Layer 2 of a small transformer language model trained on English Wikipedia (14 layers, counted from 0, width 96).
A neuron's activation on a vector x is SiLU(gate . x) times (in . x), where the dot is the dot product.
The model reads these tokens: "duct" "ions" "\n\n" "O" "r" "iginal" " rele" "ase" "\n" "-" " N" "et" "work" ":" " S" "A" "B" "C" " " "1" "\n"

The vector x that enters this layer's MLP at each token. A number n stands for (n - 500) times 0.0041.
0 "duct": 412 416 567 584 429 532 697 560 543 397 568 492 430 541 596 582 332 653 436 595 602 420 511 752 510 744 460 591 488 614 604 482 444 586 408 493 539 574 478 488 483 500 466 429 388 319 228 486 354 573 436 295 318 518 515 562 601 444 653 515 524 521 367 470 351 574 460 541 505 359 412 319 337 464 187 463 472 565 396 419 411 439 472 467 550 631 732 658 715 504 434 507 631 568 740 466
1 "ions": 394 438 502 525 459 611 520 527 487 392 588 430 528 560 566 415 208 486 503 514 550 434 514 569 518 631 392 636 416 518 691 396 494 546 514 559 597 548 395 650 484 458 340 521 522 506 226 477 295 542 669 290 484 466 496 711 530 451 511 304 503 532 458 584 419 560 479 554 631 350 394 399 344 319 198 482 460 432 371 367 400 352 380 400 480 552 663 583 718 494 623 405 604 517 713 548
2 "\n\n": 575 414 349 593 468 434 598 471 728 490 490 567 395 502 576 306 497 596 661 468 514 554 577 477 421 677 446 626 490 634 778 578 507 477 614 541 714 481 491 553 393 341 715 482 417 248 380 466 337 568 541 496 456 570 521 658 475 426 579 501 488 458 498 366 434 534 547 437 571 416 287 289 349 264 253 324 656 441 477 660 436 420 591 449 228 619 501 563 512 541 657 415 473 510 611 594
3 "O": 622 433 439 372 533 502 631 512 560 486 619 456 348 624 436 469 542 503 619 539 418 701 499 521 331 563 335 813 448 771 555 615 600 540 534 560 486 565 689 733 582 433 764 505 467 373 441 454 482 588 530 361 310 511 401 454 562 347 525 512 548 334 374 553 450 580 597 465 544 490 276 557 534 493 201 360 431 627 532 401 427 357 590 521 423 585 481 497 685 632 387 483 422 398 747 513
4 "r": 586 434 532 513 437 376 543 529 492 597 700 486 527 445 618 676 399 366 511 442 623 656 591 544 559 357 403 531 323 970 824 529 516 184 374 488 547 572 537 795 611 680 436 526 607 409 421 646 483 500 473 336 437 555 652 521 373 579 449 523 489 511 392 443 517 495 520 383 621 343 340 594 605 431 484 433 622 414 701 532 521 580 541 461 472 714 560 541 569 595 411 379 522 548 635 623
5 "iginal": 521 558 506 435 467 374 639 433 615 327 550 500 441 570 532 546 420 626 558 420 421 637 629 526 424 705 476 645 594 599 618 553 467 445 372 389 584 600 617 489 400 556 541 458 603 532 398 460 108 590 588 247 439 478 470 605 658 408 454 481 573 410 442 585 502 429 637 498 496 231 246 451 335 487 296 412 429 468 421 407 480 563 485 434 401 474 694 600 542 522 537 187 623 531 593 467
6 " rele": 509 318 556 343 542 492 600 431 468 342 459 544 396 665 683 776 320 433 615 435 613 682 500 538 408 650 420 553 480 577 761 514 589 539 355 338 536 502 513 621 540 491 590 492 585 471 294 460 421 676 545 376 388 512 496 554 744 386 543 453 547 564 445 351 508 597 530 569 597 307 396 384 443 325 477 309 618 395 387 315 540 349 444 453 432 509 421 645 652 521 713 411 645 500 701 474
7 "ase": 441 355 631 375 408 411 627 411 613 436 546 498 380 558 582 549 259 660 321 427 429 418 363 560 491 647 427 674 450 435 696 320 407 447 400 430 495 611 541 488 475 657 515 497 631 423 484 596 284 636 616 313 461 353 415 437 692 464 518 223 488 418 530 529 484 693 578 597 572 392 487 265 347 378 363 338 423 523 456 478 462 486 463 427 443 565 648 596 758 508 538 353 621 543 608 596
8 "\n": 599 405 422 426 504 343 510 441 700 508 494 642 384 572 616 353 567 732 591 363 638 615 503 466 429 645 392 682 524 598 718 538 403 615 477 501 602 575 348 572 519 410 658 488 474 294 312 367 383 586 568 468 337 539 550 621 489 436 563 508 476 416 555 564 493 501 515 479 509 439 175 333 461 245 421 295 593 530 462 459 407 474 489 400 435 558 536 570 565 556 659 489 459 471 631 759
9 "-": 526 369 450 471 597 391 586 473 597 390 450 444 364 560 618 392 433 582 519 313 713 465 569 730 327 524 406 752 522 447 609 466 533 477 638 698 636 636 500 624 625 384 633 578 517 368 493 604 333 507 647 320 479 509 490 609 472 390 506 364 502 436 505 472 448 436 428 432 636 343 291 409 416 592 417 127 664 302 560 458 421 423 593 466 377 488 584 589 494 646 576 526 505 519 574 605
10 " N": 674 454 581 411 523 355 556 502 603 435 627 520 413 495 446 581 394 432 543 393 532 672 757 633 492 566 484 657 446 574 629 510 567 560 504 546 442 527 565 812 579 487 585 503 424 433 383 264 320 468 660 280 520 516 449 462 458 472 548 538 531 455 515 505 471 589 574 514 658 173 393 534 488 406 168 277 470 502 494 306 496 444 304 550 502 495 507 615 642 582 628 394 425 487 696 555
11 "et": 683 475 485 524 646 345 574 484 556 590 396 560 523 676 753 563 462 457 353 420 669 446 507 467 517 639 471 670 408 646 674 625 423 548 416 505 674 515 602 376 785 593 338 438 497 388 462 356 513 416 374 284 667 503 181 484 477 434 580 374 572 490 424 672 399 637 399 400 573 394 513 346 682 445 522 374 390 712 626 592 500 647 454 323 449 463 489 465 726 783 441 389 482 654 589 579
12 "work": 523 276 653 512 500 444 466 567 712 475 505 452 313 402 633 488 356 538 415 470 636 338 492 495 498 800 455 593 550 551 621 500 393 499 420 475 479 568 436 589 565 537 286 586 485 433 316 421 184 500 451 335 365 457 580 445 472 393 570 508 417 495 442 476 447 572 479 509 636 413 369 242 479 397 181 370 491 505 367 372 471 434 607 523 375 424 473 461 803 440 614 398 596 579 631 522
13 ":": 522 401 600 542 547 510 573 425 570 527 564 401 447 641 542 438 345 647 537 272 650 465 548 494 413 525 518 656 487 425 578 515 539 589 608 479 494 628 333 669 461 446 620 544 425 353 326 414 296 424 756 249 369 448 501 594 525 383 542 453 423 662 618 468 412 512 348 505 577 551 378 346 529 326 235 269 489 440 442 388 366 429 633 356 376 488 533 541 596 675 439 357 721 544 522 602
14 " S": 516 437 657 516 600 530 583 406 696 379 553 442 429 578 479 624 446 473 542 584 505 606 640 671 454 528 375 700 419 565 756 425 484 599 605 607 578 563 566 858 572 428 538 459 416 537 349 303 191 522 524 479 526 455 453 525 441 441 576 555 588 615 519 567 515 587 472 414 679 238 359 516 510 381 370 207 359 491 597 438 467 390 467 519 434 566 448 531 767 500 582 505 457 486 604 585
15 "A": 507 490 705 469 485 421 497 258 506 367 313 298 439 713 491 606 566 533 467 460 658 384 495 598 506 584 319 642 368 627 625 421 420 658 619 500 362 606 654 664 580 455 393 543 526 384 467 499 254 375 568 346 315 476 193 487 500 368 577 448 395 357 523 426 452 672 583 571 607 475 357 371 552 452 255 366 434 521 667 537 644 259 432 357 348 683 456 482 611 487 358 500 573 490 559 517
16 "B": 540 444 747 473 510 507 783 320 751 537 498 504 350 591 635 482 550 537 490 457 661 360 448 550 317 605 364 668 562 569 623 406 607 648 403 514 503 581 585 783 501 554 368 508 582 443 346 567 307 339 537 298 444 525 451 479 411 496 496 469 214 318 435 371 318 589 572 528 558 375 469 492 733 428 367 417 601 621 584 547 674 301 421 341 491 506 542 534 707 474 418 578 653 532 562 469
17 "C": 541 348 637 610 521 477 617 186 592 388 462 363 410 552 659 522 520 544 444 389 565 354 617 617 441 701 326 397 491 382 672 293 516 658 582 441 539 646 429 777 674 554 478 551 586 616 440 466 298 364 679 380 484 606 580 531 523 430 646 573 414 470 519 408 460 676 514 428 562 394 474 531 596 541 239 434 522 678 475 415 715 260 589 395 431 408 498 539 726 506 481 525 609 476 589 574
18 " ": 537 401 541 417 515 569 585 332 460 438 558 578 377 579 524 506 365 535 617 360 534 483 400 726 382 343 336 543 561 538 762 541 314 565 489 606 441 536 449 751 538 581 565 596 338 413 476 380 273 473 616 281 488 477 487 487 489 382 561 519 521 478 585 525 563 602 398 481 649 212 354 420 424 292 444 363 583 437 399 576 471 306 365 222 499 536 661 521 646 555 530 436 519 470 714 615
19 "1": 549 343 588 433 567 614 654 338 314 583 565 403 321 585 567 470 458 456 525 367 484 537 556 656 526 693 320 661 467 497 742 579 339 477 532 368 366 507 461 653 717 420 423 626 622 330 371 638 307 379 716 383 417 509 535 441 400 298 544 534 549 545 417 444 530 606 469 458 559 259 262 393 567 300 428 403 543 443 457 463 496 553 370 525 464 482 500 627 563 512 540 485 560 380 652 615
20 "\n": 554 401 499 347 541 356 487 415 689 527 503 603 423 592 605 361 533 725 585 358 632 557 530 423 445 645 411 624 557 640 701 578 397 609 510 472 600 522 281 641 552 422 587 539 498 328 298 303 400 498 581 469 304 522 547 605 505 452 594 506 410 410 471 632 487 537 494 431 541 382 229 446 530 248 387 263 556 494 481 500 412 525 474 358 449 534 573 541 548 570 698 476 419 482 668 731

Each question shows the input weights of one neuron of the MLP. A number n stands for (n - 500) times 0.0016.

n243 gate: 538 493 510 349 425 493 552 624 514 411 352 507 562 529 521 440 486 493 620 611 239 444 344 475 433 541 476 548 657 560 550 831 430 636 693 581 451 451 486 515 543 451 490 454 529 849 736 678 403 401 357 286 422 466 528 489 401 539 327 407 646 605 504 384 679 321 469 570 559 569 649 414 302 573 318 422 462 479 305 590 472 475 472 457 821 708 365 453 511 454 603 549 630 377 566 525
n243 in: 553 418 497 605 603 519 615 475 405 488 485 621 675 629 630 401 485 506 512 416 572 591 463 433 538 460 431 209 490 500 561 387 566 597 626 601 397 616 522 295 636 551 296 402 465 500 626 688 315 654 558 239 503 521 466 567 313 731 522 528 412 450 352 374 565 438 584 440 546 568 503 400 488 491 613 397 462 335 250 403 284 567 528 471 589 350 475 494 378 344 491 541 440 541 556 519
Which token does this neuron like most? 10 " N"

n235 gate: 661 310 607 581 268 355 361 564 353 296 489 567 508 397 352 351 419 485 461 589 467 314 573 565 453 343 468 345 559 271 405 496 680 539 561 392 536 500 330 400 474 558 641 432 375 337 373 440 492 616 452 653 692 605 482 627 409 594 447 337 414 633 514 792 422 468 532 403 372 536 435 437 398 471 544 321 329 589 472 393 479 467 547 351 428 664 316 431 826 315 628 612 388 417 621 341
n235 in: 554 551 551 469 317 526 399 402 484 416 651 749 660 513 603 452 406 574 472 462 635 535 624 281 366 358 446 547 337 594 561 468 443 532 602 556 291 551 526 374 553 548 397 433 601 566 719 456 483 413 572 480 468 488 633 584 640 612 592 396 637 529 653 321 374 607 623 535 680 440 602 510 301 417 595 396 376 468 625 689 595 426 593 536 542 358 635 408 341 603 462 539 397 631 611 433
On which three tokens does it fire most, strongest first? 19 "1", 3 "O", 16 "B"

n275 gate: 438 701 445 633 466 574 315 475 617 346 680 536 653 448 386 633 432 493 382 486 674 347 365 655 364 184 253 523 571 544 189 471 390 696 716 500 398 587 496 438 255 319 486 390 534 547 668 414 300 592 425 530 640 457 627 496 532 684 279 647 322 544 467 353 475 554 540 482 565 471 445 519 643 357 444 601 337 457 665 493 576 585 474 307 437 496 399 666 470 677 576 585 577 482 467 401
n275 in: 580 339 715 538 470 552 551 468 528 513 497 812 706 691 724 582 468 318 443 427 630 577 406 497 649 434 558 429 655 360 432 420 658 372 332 522 465 494 329 658 450 510 491 555 474 420 664 440 486 510 593 457 500 516 382 422 484 626 506 639 375 471 387 629 522 440 608 503 527 452 246 397 314 561 540 274 545 379 475 439 468 604 565 382 604 325 656 528 582 363 513 432 409 487 474 380
Which token does this neuron like most? 3 "O"

n278 gate: 520 493 483 628 476 483 629 530 335 428 490 520 619 422 641 712 552 557 555 507 569 513 707 618 480 403 586 500 490 372 682 553 260 454 547 387 378 318 580 400 195 403 435 577 361 411 585 503 628 396 568 555 544 536 530 429 409 299 536 661 394 460 573 634 667 536 395 258 580 434 568 541 656 523 599 378 526 536 510 421 536 517 664 341 571 394 766 436 354 500 513 225 443 674 427 540
n278 in: 270 714 593 299 503 250 440 569 328 303 464 388 609 483 547 442 533 422 464 513 483 737 396 578 356 435 636 454 592 625 483 470 540 620 634 562 510 537 544 429 317 432 599 580 476 480 379 569 579 503 658 500 480 608 540 463 419 295 407 530 337 319 534 500 424 705 503 530 532 447 396 541 745 513 469 694 606 616 553 493 540 740 281 595 729 696 520 574 544 585 434 588 416 513 477 557
Its two highest activations, in order, are on tokens 12 "work", 7 "ase"

n23 gate: 547 364 486 459 251 506 506 624 505 607 725 404 512 506 388 655 604 607 413 528 408 414 389 562 547 597 456 497 429 565 458 531 653 403 598 395 561 541 422 479 402 553 508 455 454 434 492 435 476 491 371 387 354 557 345 427 535 590 503 363 284 626 494 346 412 525 561 486 430 547 598 652 524 363 625 338 550 475 566 555 566 483 506 376 618 660 577 627 528 461 390 522 464 578 555 629
n23 in: 402 598 505 428 534 585 484 387 391 361 548 438 503 533 492 428 508 497 617 500 695 524 572 426 500 534 619 466 500 586 632 340 467 527 475 389 630 476 659 346 705 352 527 595 550 629 513 551 608 295 411 551 569 519 422 382 537 467 406 650 514 500 486 577 591 425 425 538 491 462 433 452 348 631 511 422 511 389 401 416 592 442 303 588 434 522 532 392 678 379 519 530 536 432 630 341
On which token does it fire most, and how strongly? 15 "A", at about 0.21

n83 gate: 514 618 414 419 397 670 560 567 472 616 634 521 312 511 460 591 546 410 475 783 567 446 326 543 213 420 710 432 357 482 573 386 650 618 514 476 532 290 302 316 378 355 292 705 559 535 563 405 458 549 382 604 511 500 312 511 367 597 486 440 536 679 604 410 535 758 472 446 541 603 217 629 657 471 478 460 518 447 507 493 525 406 363 616 294 720 461 472 262 522 518 370 698 407 464 406
n83 in: 582 716 290 590 550 472 322 536 450 614 557 521 359 475 389 648 476 518 569 382 430 442 533 454 390 459 279 471 584 457 654 442 540 573 319 615 373 539 592 487 305 318 404 347 587 575 560 473 516 331 513 456 374 640 536 512 592 509 627 548 451 424 662 417 674 449 500 281 714 527 477 613 530 576 584 649 582 449 512 467 503 549 644 599 432 400 627 512 291 481 479 426 475 503 648 521
On which token does it fire most, and how strongly? 7 "ase", at about 0.36

n198 gate: 267 467 546 352 594 352 467 355 524 135 356 508 793 402 525 432 570 631 647 554 297 116 528 580 496 476 467 456 624 695 293 654 680 612 529 496 517 554 475 344 526 568 319 408 402 558 320 553 554 439 886 548 572 594 591 610 581 382 575 331 163 232 399 357 451 302 641 546 640 703 536 517 610 496 799 274 749 587 393 417 421 508 517 551 770 550 521 472 513 382 455 462 492 391 392 462
n198 in: 512 237 476 308 512 468 224 299 380 410 665 433 538 431 785 557 437 605 434 496 583 273 465 544 384 519 639 601 618 407 468 512 536 421 372 353 603 639 168 372 504 315 324 484 451 520 504 520 474 504 488 310 460 508 551 641 578 548 480 492 504 748 420 672 622 260 666 564 450 713 547 274 290 336 745 667 781 583 504 484 559 516 713 488 279 721 484 596 655 629 433 540 753 532 441 356
On which three tokens does it fire most, strongest first? 10 " N", 3 "O", 14 " S"

n322 gate: 468 608 468 474 580 526 406 510 332 577 426 481 384 563 582 550 478 648 599 319 473 513 529 368 448 500 494 524 350 523 345 461 637 383 539 525 461 536 398 643 466 276 612 389 487 539 564 359 517 684 386 585 361 608 575 487 551 602 571 481 435 497 542 739 613 423 523 474 418 671 469 329 408 800 590 630 519 455 522 694 334 566 408 745 391 513 429 806 497 586 626 543 756 480 587 556
n322 in: 517 440 347 487 730 564 616 434 630 444 615 609 556 493 385 351 467 429 660 798 472 560 464 459 517 490 550 426 456 191 558 463 584 483 359 312 407 440 349 228 576 635 536 685 247 420 464 484 382 580 541 542 453 526 493 439 363 385 377 685 527 326 591 288 513 424 503 690 570 440 647 365 552 554 308 428 567 583 576 367 450 514 524 602 541 520 325 429 418 585 510 551 429 698 563 547
Which token does this neuron like most? 4 "r"

n71 gate: 386 461 598 535 727 452 704 265 585 430 609 664 575 666 225 496 527 512 543 648 766 429 492 316 504 573 567 629 750 328 348 358 575 484 278 481 363 476 452 534 256 384 578 516 460 586 934 438 640 541 508 410 632 442 732 476 558 476 590 399 587 456 500 671 512 328 531 386 612 469 660 508 593 532 811 407 834 704 554 414 374 628 250 400 380 457 508 385 496 472 535 412 424 413 567 583
n71 in: 562 581 456 385 635 607 562 522 685 425 414 514 370 414 496 363 626 404 482 580 633 277 261 511 397 578 394 538 474 563 244 420 658 478 467 663 638 555 408 574 383 489 806 463 474 678 364 651 429 473 628 340 570 725 645 648 682 482 402 680 609 610 372 552 659 431 402 679 477 685 398 470 636 331 560 608 456 558 694 598 711 596 345 344 507 602 410 539 582 556 558 559 485 776 351 467
Which token does this neuron like most? 19 "1"

n130 gate: 472 380 765 438 422 404 544 597 448 522 619 347 530 584 356 577 322 478 460 544 585 627 602 356 519 454 349 340 523 577 388 459 592 475 490 574 516 572 341 314 366 430 709 487 568 509 435 227 558 483 425 467 747 593 554 484 602 417 456 491 582 389 459 423 622 444 513 475 670 500 483 667 515 500 390 610 623 588 606 497 472 442 363 545 494 459 660 644 299 359 387 586 452 570 453 239
n130 in: 355 548 355 585 540 624 364 382 509 611 491 488 453 424 482 554 389 717 593 506 509 518 546 449 587 549 630 553 579 536 545 539 467 417 440 523 595 488 632 465 248 551 468 249 561 524 357 544 685 447 610 283 521 622 325 488 445 578 329 479 441 527 539 401 368 468 453 461 353 420 459 408 465 255 604 609 213 521 447 403 491 410 518 573 494 397 432 529 652 563 526 569 458 572 456 629
Which token does this neuron like most? 9 "-"

n75 gate: 563 614 566 636 663 505 537 395 459 479 500 620 392 581 430 465 537 462 586 419 563 479 397 476 596 523 566 514 595 352 543 439 489 569 489 508 568 547 543 489 467 524 591 247 600 461 482 331 477 492 364 483 532 420 503 583 554 591 358 390 640 585 447 519 372 345 610 595 547 424 591 486 567 622 500 476 474 408 516 497 450 334 433 567 390 539 508 318 313 613 435 422 500 250 534 500
n75 in: 611 630 462 568 461 457 582 549 505 574 609 610 560 527 342 543 530 519 431 472 399 427 541 519 555 463 592 632 531 466 577 337 469 585 512 477 493 526 498 472 554 545 514 343 476 455 442 393 457 334 544 473 577 347 568 447 509 433 455 486 583 557 528 279 318 416 444 446 498 526 629 395 579 592 439 507 564 434 549 387 422 409 567 483 371 406 530 493 541 423 308 522 467 450 528 536
On which token does it fire most, and how strongly? 20 "\n", at about 0.1

n330 gate: 354 485 538 676 434 485 535 430 540 618 480 538 442 485 536 271 514 518 371 523 415 336 411 435 465 563 576 494 452 589 470 474 653 424 565 600 485 483 435 487 536 518 347 376 512 547 558 552 579 534 590 659 580 388 669 559 388 639 558 442 681 435 488 311 462 477 430 579 392 596 563 660 451 544 356 207 491 494 486 384 632 461 710 455 657 360 584 509 575 562 596 734 562 574 567 603
n330 in: 306 473 679 588 626 455 577 432 648 494 556 556 497 653 391 533 615 430 553 604 438 425 442 409 410 439 476 642 534 418 476 512 557 583 578 480 349 518 506 535 509 618 338 344 350 610 430 471 522 491 466 491 455 599 571 327 389 563 565 373 589 380 383 407 429 400 364 631 553 609 270 522 661 683 488 653 393 592 568 461 524 564 657 564 563 672 704 717 549 488 553 597 455 539 607 515
On which three tokens does it fire most, strongest first? 16 "B", 17 "C", 6 " rele"

n363 gate: 485 309 405 376 320 508 428 640 504 567 519 504 632 512 512 326 594 504 358 659 441 534 403 701 224 470 599 596 508 469 245 527 496 390 607 774 458 690 623 320 492 280 665 473 523 542 335 421 508 516 327 702 403 485 356 744 504 488 337 376 706 669 377 450 331 519 485 561 476 504 455 315 623 140 363 617 584 470 350 405 705 427 462 259 569 580 247 300 379 577 526 488 446 523 523 439
n363 in: 566 479 577 569 579 493 462 625 544 431 624 500 500 507 578 621 517 479 562 569 569 696 561 408 598 650 476 577 260 383 411 615 546 441 584 558 417 437 352 264 583 288 373 303 199 483 521 407 215 617 619 580 454 442 493 613 613 577 354 686 381 360 461 482 483 559 365 441 504 559 732 251 459 700 428 661 556 431 596 455 423 450 380 472 348 576 524 608 378 351 261 595 493 317 722 644
Which token does this neuron like most? 2 "\n\n"

n287 gate: 271 687 460 446 472 447 317 485 392 325 603 418 506 503 298 391 482 329 551 591 551 390 560 481 441 512 485 506 202 544 531 430 629 665 383 473 595 421 506 464 497 484 518 509 550 430 373 593 401 715 424 640 429 359 512 544 488 454 695 567 503 713 503 522 645 400 454 506 468 384 470 437 521 608 547 359 466 540 497 673 515 475 451 662 584 473 615 556 594 655 476 711 342 596 463 352
n287 in: 513 568 487 533 607 571 443 528 589 415 402 461 407 572 497 431 495 450 503 534 538 393 457 423 733 480 347 437 444 696 471 479 521 497 345 599 705 536 413 452 575 445 420 550 559 560 487 300 506 615 470 742 455 594 619 619 495 387 573 590 510 704 518 466 461 632 497 581 462 443 500 438 454 526 602 399 396 490 513 539 565 696 508 622 600 562 583 439 500 590 510 487 529 503 614 421
Which token does this neuron like most? 14 " S"

n33 gate: 487 550 361 474 462 598 754 563 484 480 572 454 761 398 419 389 471 450 500 678 590 663 610 597 664 610 364 430 459 594 358 457 440 530 510 661 487 576 567 678 610 513 585 537 619 711 663 565 546 455 439 465 678 539 642 335 600 400 586 431 606 727 603 426 562 349 411 550 657 645 667 737 562 367 350 408 427 417 575 487 593 446 490 696 497 358 536 429 544 604 562 550 668 533 642 704
n33 in: 356 446 591 649 569 527 614 563 221 474 497 473 624 528 483 438 583 285 533 587 619 466 618 507 503 569 554 695 403 456 732 399 598 446 588 474 242 420 656 464 441 633 480 490 683 350 626 559 529 623 552 511 728 424 433 401 329 564 309 444 510 314 605 659 500 417 660 386 443 577 550 590 457 615 493 335 497 564 675 373 668 497 497 743 517 640 553 396 524 636 297 459 527 534 507 320
On which token does it fire most, and how strongly? 20 "\n", at about 0.67

n377 gate: 675 557 352 440 610 512 420 485 422 361 662 568 480 793 292 287 643 280 455 511 476 462 485 573 354 366 557 697 492 477 515 496 469 458 408 656 481 409 638 606 402 616 706 431 379 557 271 485 905 556 590 643 705 489 538 380 500 300 591 421 302 450 397 404 421 164 334 340 560 436 529 516 664 588 504 535 534 405 425 640 645 450 500 450 307 534 319 626 641 222 579 369 642 607 542 600
n377 in: 456 615 589 430 641 387 507 548 323 423 456 610 543 492 601 455 445 372 602 408 531 415 598 462 455 493 201 719 587 700 753 533 530 582 608 615 644 315 515 719 404 684 412 254 568 603 566 617 616 434 641 647 526 217 382 289 337 481 415 427 452 645 493 481 507 750 493 285 547 496 532 504 525 560 706 621 589 448 303 463 663 624 575 349 541 459 588 446 261 350 816 436 590 526 563 504
Which token does this neuron like most? 0 "duct"

n70 gate: 476 580 486 425 511 577 483 342 429 336 692 497 609 550 591 408 462 528 463 352 363 392 598 380 371 753 396 504 383 309 221 576 465 413 535 615 541 407 503 333 604 303 609 584 507 603 701 432 668 427 543 319 444 459 400 637 541 504 324 795 535 402 521 392 665 620 576 424 682 672 582 471 432 580 283 624 656 317 486 524 573 570 581 507 482 386 555 487 536 405 507 806 511 434 642 465
n70 in: 481 328 503 622 533 559 419 487 519 628 526 719 534 533 553 411 433 355 382 532 524 633 316 267 542 522 529 466 500 441 460 351 614 626 503 642 658 662 513 357 389 655 452 604 487 494 261 596 374 429 366 510 638 576 620 615 383 366 590 542 562 552 692 372 535 548 535 610 572 558 364 299 532 539 580 317 494 516 599 455 685 510 382 374 513 384 632 503 669 365 339 467 588 631 268 582
On which token does it fire most, and how strongly? 17 "C", at about 0.29

n66 gate: 415 518 400 531 407 607 518 234 606 401 495 403 503 426 617 608 716 550 422 538 607 397 387 458 630 427 503 579 402 345 440 518 378 644 368 377 379 544 622 506 463 401 541 593 368 413 434 396 591 514 508 508 510 497 562 550 392 466 541 492 482 531 484 471 559 564 454 381 454 387 588 591 480 427 513 524 407 364 523 395 598 597 508 453 500 549 620 400 405 463 477 505 432 518 639 430
n66 in: 569 486 597 423 449 594 575 396 674 516 535 415 532 456 555 642 575 565 367 519 483 348 477 543 476 451 569 720 544 355 514 412 457 531 464 366 410 576 526 447 311 548 556 514 395 363 353 530 495 475 412 428 421 488 434 649 486 541 453 465 531 486 421 536 460 462 641 509 517 679 602 505 472 586 527 432 540 429 537 465 526 488 459 560 637 672 561 447 498 486 462 490 562 412 505 526
Its two highest activations, in order, are on tokens 15 "A", 0 "duct"

n30 gate: 479 570 396 512 519 618 564 588 485 482 548 603 606 312 481 537 678 565 323 594 595 350 649 550 365 625 533 587 462 509 574 558 613 424 549 372 403 567 340 536 674 556 545 534 318 400 518 344 487 602 519 643 667 524 600 540 473 469 573 684 698 408 423 574 443 373 394 610 551 506 579 393 635 334 434 537 430 464 413 342 427 581 719 450 559 509 476 467 322 512 503 738 423 589 482 697
n30 in: 524 521 573 485 637 555 422 488 488 476 491 419 452 730 475 543 611 457 289 440 563 479 606 399 552 532 491 609 512 429 402 421 670 376 512 597 554 437 573 601 491 568 384 725 612 527 527 583 663 446 266 465 267 447 503 368 432 528 747 584 606 765 397 421 578 557 254 603 627 482 386 472 476 412 537 488 524 539 425 723 509 598 393 432 436 467 578 509 667 454 494 494 424 604 563 463
Which token does this neuron like most? 5 "iginal"

n312 gate: 331 632 581 420 465 462 399 540 374 473 487 570 358 493 634 380 316 335 503 547 672 368 335 469 377 484 564 471 490 658 641 581 306 497 623 431 564 551 432 525 409 455 513 531 458 675 463 563 460 543 500 722 641 241 530 651 609 531 446 550 514 371 622 637 677 446 591 490 333 581 370 699 566 690 434 272 362 537 500 500 480 473 346 724 723 318 661 438 358 421 631 548 674 541 406 418
n312 in: 500 352 442 606 437 300 512 494 419 612 470 351 730 636 466 253 306 584 412 561 554 429 629 559 401 464 356 468 415 484 466 657 636 525 534 431 460 537 519 467 494 531 709 512 519 457 479 455 490 461 601 571 684 684 592 400 347 693 595 518 334 500 364 596 387 503 637 405 555 723 563 567 482 438 500 554 304 430 573 601 478 463 466 575 519 607 579 569 402 684 543 531 444 360 610 652
Which token does this neuron like most? 6 " rele"

n245 gate: 384 435 411 574 447 608 466 717 413 349 422 534 640 489 344 340 510 379 477 531 717 551 517 545 421 806 469 745 451 378 538 462 521 558 290 397 612 357 600 386 578 278 594 514 419 636 487 554 375 403 472 564 403 396 585 469 530 507 395 659 685 421 558 762 317 324 520 644 525 558 438 507 336 507 563 598 527 432 520 537 357 535 403 639 614 282 463 400 591 718 588 583 573 610 303 445
n245 in: 497 427 530 655 503 604 500 539 506 568 330 485 506 230 476 411 413 604 366 611 478 600 532 730 439 471 340 564 271 438 491 455 552 488 552 518 491 539 396 490 278 325 515 512 543 512 470 485 425 668 597 355 466 450 524 405 482 628 473 536 588 415 327 531 530 419 542 255 414 488 575 478 349 236 547 673 385 295 723 311 437 561 509 432 485 545 572 500 546 433 497 436 466 503 566 515
Which token does this neuron like most? 1 "ions"

n57 gate: 570 465 481 650 389 403 349 292 550 625 685 478 320 451 497 368 531 387 528 664 579 573 522 506 443 741 364 557 526 458 510 592 424 430 551 426 494 487 522 340 431 571 584 494 445 645 541 341 493 327 327 546 436 410 519 600 497 365 532 437 506 455 296 471 444 182 330 421 630 355 459 566 394 669 669 458 380 367 531 475 532 410 699 561 516 566 393 361 428 391 557 407 516 503 661 372
n57 in: 509 559 635 367 452 488 529 427 351 350 616 404 482 383 654 381 650 500 650 581 409 333 457 640 409 477 401 441 362 488 571 474 488 705 444 617 544 710 400 597 542 435 717 582 524 611 512 664 503 534 569 360 559 400 345 586 471 595 439 520 424 553 279 544 552 454 477 512 534 625 757 530 445 515 488 506 474 442 390 587 441 455 515 551 654 506 512 418 470 660 509 473 577 686 520 408
Which token does this neuron like most? 9 "-"

n354 gate: 628 461 464 488 528 578 544 541 509 488 427 524 541 531 581 530 629 621 520 388 531 485 474 446 497 462 521 531 473 467 500 402 390 518 713 462 530 313 683 532 439 554 723 491 454 497 556 497 449 397 362 618 428 500 411 572 488 317 536 468 655 694 611 608 532 488 739 369 572 305 669 632 544 572 659 345 340 675 488 609 583 609 509 506 316 586 223 483 430 388 497 452 455 500 388 587
n354 in: 618 114 500 561 379 491 482 477 486 457 448 308 519 397 426 644 445 512 581 538 506 594 506 425 497 574 482 540 651 383 497 335 459 491 322 603 573 494 556 513 609 476 680 393 591 485 694 561 506 509 352 528 610 532 494 551 471 402 640 485 412 630 482 509 576 415 345 747 639 447 393 397 451 473 557 560 386 538 575 547 521 309 577 533 437 386 523 680 425 584 555 446 405 352 471 518
Which token does this neuron like most? 14 " S"

n324 gate: 573 508 390 351 575 479 561 540 560 452 524 589 547 400 257 343 616 611 836 209 386 704 504 525 590 667 488 491 613 430 591 545 247 720 500 302 472 610 660 517 277 488 492 475 492 722 696 372 767 453 504 178 587 675 577 661 456 611 439 363 317 484 602 377 576 682 431 480 487 686 443 559 500 512 617 367 512 459 484 387 415 620 742 757 529 366 702 303 429 645 730 636 582 270 281 582
n324 in: 463 503 418 470 349 541 415 338 507 497 500 470 421 301 424 455 379 666 640 628 518 466 480 386 473 520 578 618 329 583 386 429 725 316 503 550 775 429 352 646 577 521 802 521 594 672 758 580 291 550 511 539 424 653 561 552 460 624 426 557 721 562 507 545 322 534 517 303 511 696 460 500 687 415 573 486 330 649 440 459 334 545 682 649 466 470 598 474 315 503 567 441 442 538 425 558
Which token does this neuron like most? 15 "A"

n9 gate: 580 388 437 459 468 539 590 389 377 510 662 296 731 335 366 468 610 419 500 580 583 580 483 634 598 534 636 312 629 805 826 350 402 591 475 497 368 431 560 713 457 507 514 430 532 722 575 455 493 467 410 594 546 507 493 408 422 584 569 283 734 546 402 398 507 421 438 483 625 465 578 460 479 472 521 593 629 510 473 351 423 737 644 500 486 306 465 547 311 245 528 595 391 296 590 686
n9 in: 353 570 229 610 474 425 427 437 528 396 453 459 393 759 400 422 563 393 425 535 560 551 566 549 568 562 723 524 651 562 711 657 590 500 378 441 249 541 384 620 543 345 506 555 294 592 572 465 579 296 428 583 532 347 484 503 416 526 341 525 500 590 519 442 418 421 418 574 419 443 613 437 732 506 497 484 484 347 535 513 366 584 619 604 377 462 408 599 405 387 535 549 416 490 681 738
Which token does this neuron like most? 7 "ase"